Layer 8 of a small transformer language model trained on English Wikipedia (11 layers, counted from 0, width 64).
Take only the direct path to the model's output, skipping the later layers: a vector added to the residual stream pushes a token's score in proportion to its dot product with that token's output vector.

Output vectors of the tokens that the questions are about. A number n stands for (n - 500) times 0.0056.
"ultane": 360 582 701 382 371 656 454 455 307 302 530 696 707 372 417 425 541 872 175 604 400 268 575 382 278 386 415 659 442 172 241 650 630 473 762 476 536 500 801 416 250 769 611 947 268 694 656 512 561 364 512 459 757 429 412 324 130 554 576 544 667 664 417 555
" withdraw": 499 630 771 385 450 633 557 449 463 233 529 571 434 684 491 396 616 545 466 653 517 488 534 520 470 582 431 626 401 409 354 572 336 402 589 343 374 441 622 512 287 527 402 922 349 713 700 670 539 373 383 369 512 346 643 460 373 451 527 387 537 421 497 636
" (/": 330 435 412 655 332 833 880 524 517 430 506 481 612 622 686 506 563 757 210 513 390 403 536 718 456 644 474 470 445 399 207 688 310 66 671 392 275 399 533 501 408 627 458 858 366 517 698 502 536 760 556 407 585 632 646 209 400 530 575 362 493 276 450 368
"]}": 332 609 553 498 623 602 440 476 507 213 593 651 273 504 476 383 498 471 223 476 357 305 516 565 381 429 680 511 177 331 306 699 523 571 432 293 706 633 558 762 195 487 585 620 465 493 588 833 454 456 824 582 314 184 784 394 560 490 760 582 830 579 234 571
"arell": 380 570 540 296 475 666 616 348 460 303 475 550 542 719 534 550 712 628 351 679 453 459 564 418 277 414 434 534 520 291 570 582 452 298 641 507 503 508 515 609 247 669 379 820 220 787 677 465 623 378 519 292 770 318 598 392 572 393 518 428 686 307 433 570
"]": 346 507 535 540 588 536 387 509 386 439 752 365 412 621 437 302 649 563 383 433 589 280 483 610 520 746 496 335 362 455 470 614 619 589 595 356 530 657 565 692 103 633 428 591 458 312 474 819 510 404 757 387 411 286 717 237 283 601 774 609 669 462 361 457
"alty": 358 714 658 555 378 674 536 326 326 157 549 417 539 770 653 116 290 837 386 735 274 350 481 599 375 245 357 616 417 602 266 577 358 552 941 339 706 488 569 689 244 652 467 890 536 977 334 703 503 341 493 639 488 422 454 623 167 581 580 421 665 211 301 531
" might": 452 498 610 495 430 645 376 356 578 461 486 471 528 548 662 471 543 581 270 527 523 466 506 650 466 513 363 595 434 352 458 572 632 370 779 369 498 522 621 611 209 717 483 723 441 619 551 644 424 464 516 457 559 568 523 220 366 558 405 455 428 424 439 524
" guilty": 424 598 658 333 604 590 485 421 482 341 422 455 660 617 537 510 600 624 300 449 304 499 545 337 356 520 460 524 635 336 512 474 491 341 686 332 606 510 572 635 106 831 520 895 174 782 762 693 449 412 759 287 533 222 524 572 459 538 646 133 428 757 372 359

Output weights of attention head 0. The head adds the sum of these rows, row i times number i of z. A number n stands for (n - 500) times 0.0036.
o0: 519 470 515 469 604 668 298 447 698 573 626 855 199 605 644 488 464 437 628 627 464 441 23 548 387 355 507 499 576 478 451 532 659 633 646 464 684 568 205 555 442 465 319 495 650 506 375 571 698 412 442 557 489 393 436 606 526 486 221 625 498 359 334 557
o1: 589 308 324 681 211 480 358 524 473 430 793 391 564 612 193 469 578 358 532 724 416 605 541 517 767 573 499 259 693 542 489 383 490 777 322 318 430 523 605 563 648 475 586 462 352 406 584 557 264 462 656 560 422 433 585 717 447 678 485 580 523 450 262 494
o2: 674 468 522 475 516 306 469 493 742 453 458 693 451 543 541 341 553 293 603 664 756 349 453 435 411 520 601 225 642 642 571 613 539 634 599 364 469 600 543 385 456 477 457 566 307 380 362 468 384 217 683 568 450 501 629 434 433 305 498 470 478 701 412 731
o3: 556 493 392 583 640 383 619 907 486 524 307 337 389 375 455 374 454 359 378 360 304 502 628 523 668 286 609 412 579 542 248 527 509 747 541 667 688 668 458 362 730 533 467 409 617 504 486 576 710 479 723 516 570 295 381 583 729 582 399 317 232 529 359 460
o4: 456 470 753 356 482 561 335 650 334 636 410 450 526 529 666 592 489 577 177 552 493 370 444 421 549 789 516 257 600 624 442 348 330 460 308 456 445 466 515 363 277 345 592 593 707 516 611 517 786 488 465 523 405 432 555 591 544 566 615 527 457 470 648 554
o5: 309 381 450 474 229 652 544 390 251 603 503 334 341 378 705 561 384 498 448 558 598 569 752 616 401 606 530 519 615 359 505 484 510 483 281 707 620 346 670 521 631 245 426 472 395 603 407 599 584 564 619 461 432 436 571 565 504 334 574 617 575 574 663 431
o6: 616 338 458 526 391 531 559 618 393 677 367 667 729 498 539 609 695 440 721 576 600 439 468 242 329 725 427 283 460 651 510 506 665 391 478 395 457 313 258 604 382 510 523 397 525 275 390 756 498 626 412 199 514 467 637 493 459 435 869 659 401 474 563 428
o7: 492 592 372 490 582 557 730 784 657 525 372 720 621 510 458 708 501 454 548 572 398 524 406 508 361 480 459 393 616 464 624 398 603 411 415 514 292 346 683 477 781 294 436 481 310 756 564 362 263 655 337 327 570 438 425 802 416 547 285 374 294 615 442 626
o8: 449 514 510 376 425 546 417 296 364 707 586 661 269 668 698 368 458 553 584 443 556 660 231 588 420 476 598 406 406 481 320 552 524 608 478 453 421 563 529 468 392 497 575 536 426 296 748 415 656 413 484 93 432 451 532 612 490 509 614 622 612 605 857 470
o9: 702 363 398 464 241 669 464 445 488 387 332 559 478 452 620 762 348 414 479 563 303 516 457 584 367 392 665 366 558 202 722 570 417 592 625 401 416 597 499 488 305 553 486 499 566 518 468 513 693 709 671 516 360 668 595 492 296 453 611 576 668 308 512 584
o10: 542 561 492 433 507 461 555 490 556 708 427 333 492 547 461 552 240 531 608 547 792 522 593 470 764 366 679 426 454 512 436 293 389 493 490 309 512 335 545 418 622 660 399 483 397 765 568 299 512 312 761 363 606 588 476 474 536 496 414 512 513 548 413 459
o11: 461 528 476 247 534 506 313 358 465 618 376 442 794 252 743 460 696 587 483 321 520 321 408 331 604 341 507 559 650 533 575 696 424 583 513 638 541 515 552 551 286 474 373 450 417 559 480 541 473 472 551 472 707 449 541 699 479 640 548 458 499 490 476 439
o12: 765 371 457 298 282 474 419 625 529 601 614 544 545 573 489 484 466 601 434 459 317 530 389 515 618 680 494 389 570 416 496 637 492 522 560 607 467 549 357 453 488 380 442 621 410 482 439 355 655 704 490 446 390 494 622 457 523 562 357 318 628 496 575 575
o13: 476 368 504 444 424 565 777 630 427 191 474 654 431 393 422 476 423 416 551 587 424 471 590 630 481 506 671 515 447 546 523 564 404 732 267 268 583 445 531 707 792 523 524 320 521 512 433 188 635 356 410 577 414 626 552 600 745 434 477 328 585 455 446 581
o14: 378 381 550 508 702 568 457 357 535 451 532 391 333 567 534 431 375 461 528 715 555 572 649 373 444 341 696 459 454 660 408 670 374 266 542 442 705 598 288 470 481 462 462 420 473 416 487 452 477 688 607 522 519 549 563 496 485 603 698 337 516 667 276 627
o15: 337 709 482 653 400 529 273 425 334 425 634 576 712 549 578 412 537 542 570 772 648 386 426 533 696 460 675 501 360 271 363 516 574 420 599 525 504 234 605 592 406 457 588 445 512 352 398 587 482 650 358 299 530 483 462 650 281 586 422 598 480 478 609 538
o16: 829 608 540 399 647 474 550 291 435 542 243 469 695 386 780 495 287 677 463 457 554 492 304 654 369 357 429 327 378 557 611 486 373 347 424 735 645 245 588 470 732 493 677 677 554 360 696 429 517 509 396 673 453 380 399 595 588 473 268 604 438 359 616 531
o17: 483 539 455 675 588 448 477 594 409 635 629 533 384 409 234 387 665 525 448 302 762 249 406 374 687 571 578 539 458 444 614 635 422 607 567 371 794 670 281 404 521 502 523 477 647 539 565 283 319 633 372 447 515 507 575 200 369 410 713 410 586 518 554 533
o18: 499 330 439 710 605 527 634 486 700 577 431 640 543 574 312 608 439 593 409 365 426 482 347 497 565 298 557 549 472 536 466 416 316 184 531 584 478 589 666 419 480 451 646 435 608 609 223 463 807 652 691 536 209 801 476 446 599 406 360 305 552 474 490 497
o19: 498 462 534 448 387 557 388 500 405 433 608 396 407 689 528 567 562 686 450 352 629 608 723 586 639 531 446 542 462 532 543 661 492 641 494 574 750 548 348 566 264 567 454 407 592 403 470 655 359 264 352 692 404 339 738 258 317 622 473 261 499 429 389 588
o20: 692 492 503 326 422 335 474 381 361 566 479 394 565 547 330 556 487 353 471 834 390 476 371 429 402 598 580 531 612 601 656 201 438 618 442 557 680 532 488 322 701 580 444 515 484 594 513 589 606 397 504 587 686 519 468 916 448 334 598 356 406 384 468 434
o21: 353 501 606 544 482 539 559 341 543 424 423 444 523 365 594 691 475 603 550 673 525 548 552 357 697 194 602 650 678 293 538 588 381 456 573 574 350 394 368 488 439 210 705 342 545 754 323 687 323 581 535 439 527 593 222 567 606 548 514 370 527 601 590 375
o22: 446 476 688 610 363 549 316 383 634 643 520 577 354 498 649 370 601 648 549 585 410 561 786 537 524 574 452 431 485 614 329 588 606 405 563 368 340 361 387 387 550 255 453 869 726 597 335 387 426 286 331 414 729 630 640 566 401 527 603 549 307 430 469 393
o23: 497 488 503 467 466 334 561 523 781 529 623 712 411 420 662 415 78 714 489 502 522 549 608 389 302 357 450 440 510 455 408 516 447 435 660 553 494 365 361 575 473 344 524 561 383 478 336 489 605 569 430 788 516 375 536 605 444 591 719 475 769 385 474 570
o24: 539 216 346 729 510 554 456 577 669 605 466 527 368 590 407 720 586 656 372 614 357 542 684 470 486 362 409 641 417 414 635 691 419 663 389 443 611 535 325 477 639 427 418 506 292 370 633 590 422 494 422 804 637 504 609 437 533 368 378 462 156 372 677 358
o25: 637 584 612 482 279 458 728 588 421 309 471 437 410 501 743 379 332 538 446 560 526 463 282 471 227 429 284 715 445 649 523 643 363 560 344 471 570 588 352 422 525 566 631 480 520 655 550 448 320 471 557 596 418 433 767 716 678 493 344 480 306 550 705 591
o26: 518 548 659 618 603 292 389 446 402 525 443 591 488 532 330 584 465 409 660 397 439 578 418 386 579 410 550 512 573 520 434 584 537 614 571 351 569 375 479 343 499 513 562 420 479 400 438 360 569 606 526 535 505 346 550 549 696 383 558 668 532 545 556 480
o27: 497 743 511 610 459 619 242 349 566 560 285 503 499 556 370 574 401 659 465 554 798 535 616 392 380 348 623 342 447 381 385 551 277 541 478 610 579 375 438 546 587 504 605 392 576 360 406 403 663 431 579 460 528 628 429 552 348 641 376 679 773 437 457 525
o28: 610 347 521 272 640 410 634 486 360 630 577 295 537 718 347 383 456 497 450 574 431 633 192 602 452 576 441 374 570 485 505 582 600 482 804 620 529 399 338 490 303 574 413 256 409 522 566 750 461 519 538 495 557 562 645 603 436 437 465 627 603 518 323 552
o29: 418 553 404 778 228 628 524 517 550 352 432 387 238 585 503 515 612 707 514 628 551 564 565 363 588 470 656 464 391 673 557 439 594 520 415 490 502 720 382 395 656 349 417 458 388 501 542 309 449 371 469 640 729 353 622 569 264 526 307 657 660 384 560 422
o30: 766 253 393 649 576 371 614 478 438 450 328 473 455 323 432 551 489 480 274 533 498 580 301 287 520 523 552 616 586 373 525 564 413 478 472 686 412 271 800 548 525 734 357 490 450 617 608 524 563 443 610 596 546 481 423 554 564 454 559 410 508 652 308 686
o31: 641 561 488 703 614 448 630 512 494 277 459 396 498 535 361 599 658 318 694 441 317 493 662 552 615 596 685 352 454 452 563 251 199 461 364 910 361 355 415 426 522 445 401 587 507 327 576 691 649 422 691 427 458 500 560 487 444 381 533 623 509 564 459 441

Each question shows a token from some text and the vector z that the head gathered there. A number n stands for (n - 500) times 0.013.

" of": 538 559 624 403 530 624 421 563 454 609 487 545 616 362 447 505 390 476 516 596 468 649 737 445 510 665 400 444 519 497 443 396
Which three tokens does it push up most, strongest first? "alty", " might", " withdraw"

" beat": 552 727 660 569 267 540 485 773 301 647 603 524 559 498 464 418 375 286 543 460 601 701 443 414 517 775 609 458 862 577 575 629
Pushed up most: " guilty"

"ie": 512 553 558 280 429 687 432 648 550 570 457 514 591 413 415 490 361 387 493 538 498 593 774 438 497 637 418 403 592 510 433 476
Pushed up most: " withdraw"

"ary": 626 416 543 305 499 534 505 573 514 535 433 569 581 305 458 446 446 534 614 539 471 590 711 476 536 632 474 419 528 483 498 375
Pushed up most: " might"

"bro": 552 488 642 489 569 717 408 463 652 608 503 652 454 244 387 534 305 401 613 389 352 698 525 462 426 484 565 703 462 581 534 678
Pushed up most: "ultane"

" Ced": 611 333 447 341 428 502 559 578 723 422 383 716 566 425 456 623 367 580 582 408 434 621 655 515 450 445 539 521 540 554 483 594
Pushed up most: "ultane"

" relief": 451 560 554 325 490 757 493 701 518 584 494 513 629 401 444 518 404 443 525 502 505 609 758 474 478 647 389 444 577 540 460 413
Pushed up most: " (/"

"A": 658 247 732 360 403 542 465 467 647 586 503 532 565 256 452 628 369 591 694 406 529 587 291 443 97 229 640 658 895 407 528 636
Which of these tokens does it push down most? " (/"

"ou": 479 571 617 283 368 667 460 592 476 568 365 522 576 333 427 425 176 463 518 649 309 557 656 492 558 589 431 432 652 531 530 480
Which three tokens does it push up most, strongest first? "]", " might", " (/"

" Per": 637 415 587 205 562 439 691 526 765 428 354 561 491 165 556 491 254 535 543 510 345 558 546 519 650 580 611 422 624 387 570 549
Pushed up most: "]"

" Miy": 604 534 455 293 512 639 521 590 452 569 320 428 608 579 302 599 475 618 721 476 441 598 702 340 383 424 556 564 657 712 536 493
Which of these tokens does it push down most? " guilty"

" l": 506 581 643 475 505 621 373 647 419 728 440 535 688 327 459 419 513 443 575 470 699 583 536 521 457 629 550 446 707 407 649 578
Which two tokens does it push up most, strongest first? " guilty", "arell"

" Ar": 611 334 468 366 636 587 538 506 826 431 261 537 550 438 500 460 299 639 693 486 331 749 591 545 557 475 514 530 541 476 397 535
Which three tokens does it push up most, strongest first? " (/", "]", "]}"

" American": 521 435 623 412 490 640 464 546 594 598 453 468 533 394 506 384 406 436 685 579 398 570 536 531 492 639 384 548 566 452 517 423
Which two tokens does it push up most, strongest first? " (/", " might"

" Comp": 555 349 606 331 523 535 408 568 537 623 314 523 615 186 407 501 424 551 407 370 592 531 636 479 517 509 450 536 683 457 684 621
Which two tokens does it push up most, strongest first? "ultane", "arell"

" Un": 627 525 735 567 570 621 409 500 551 594 369 535 673 384 524 347 306 535 543 507 442 650 587 657 477 521 491 554 516 651 687 708
Which of these tokens does it push down most? " might"

" hur": 686 483 496 314 256 596 428 691 709 455 363 591 483 393 441 488 498 465 549 466 399 641 513 548 588 571 480 378 587 391 526 587
Pushed up most: "arell"

"oses": 561 617 602 347 461 623 399 659 527 564 467 514 621 369 424 494 294 494 475 574 526 595 744 470 480 610 423 435 568 511 479 465
Pushed up most: " withdraw"

"c": 511 448 591 377 491 524 383 591 549 633 432 582 643 341 418 511 517 417 465 493 475 574 669 493 487 585 569 558 496 450 561 573
Pushed up most: "ultane"

" and": 448 550 524 223 457 746 492 595 561 536 421 516 552 384 471 527 305 378 432 571 440 672 819 478 488 666 436 406 556 506 364 455
Pushed up most: " withdraw"

"res": 432 617 637 462 497 544 358 615 554 566 527 569 607 347 408 485 407 461 550 498 401 505 572 439 567 588 573 540 512 463 528 527
Pushed up most: " guilty"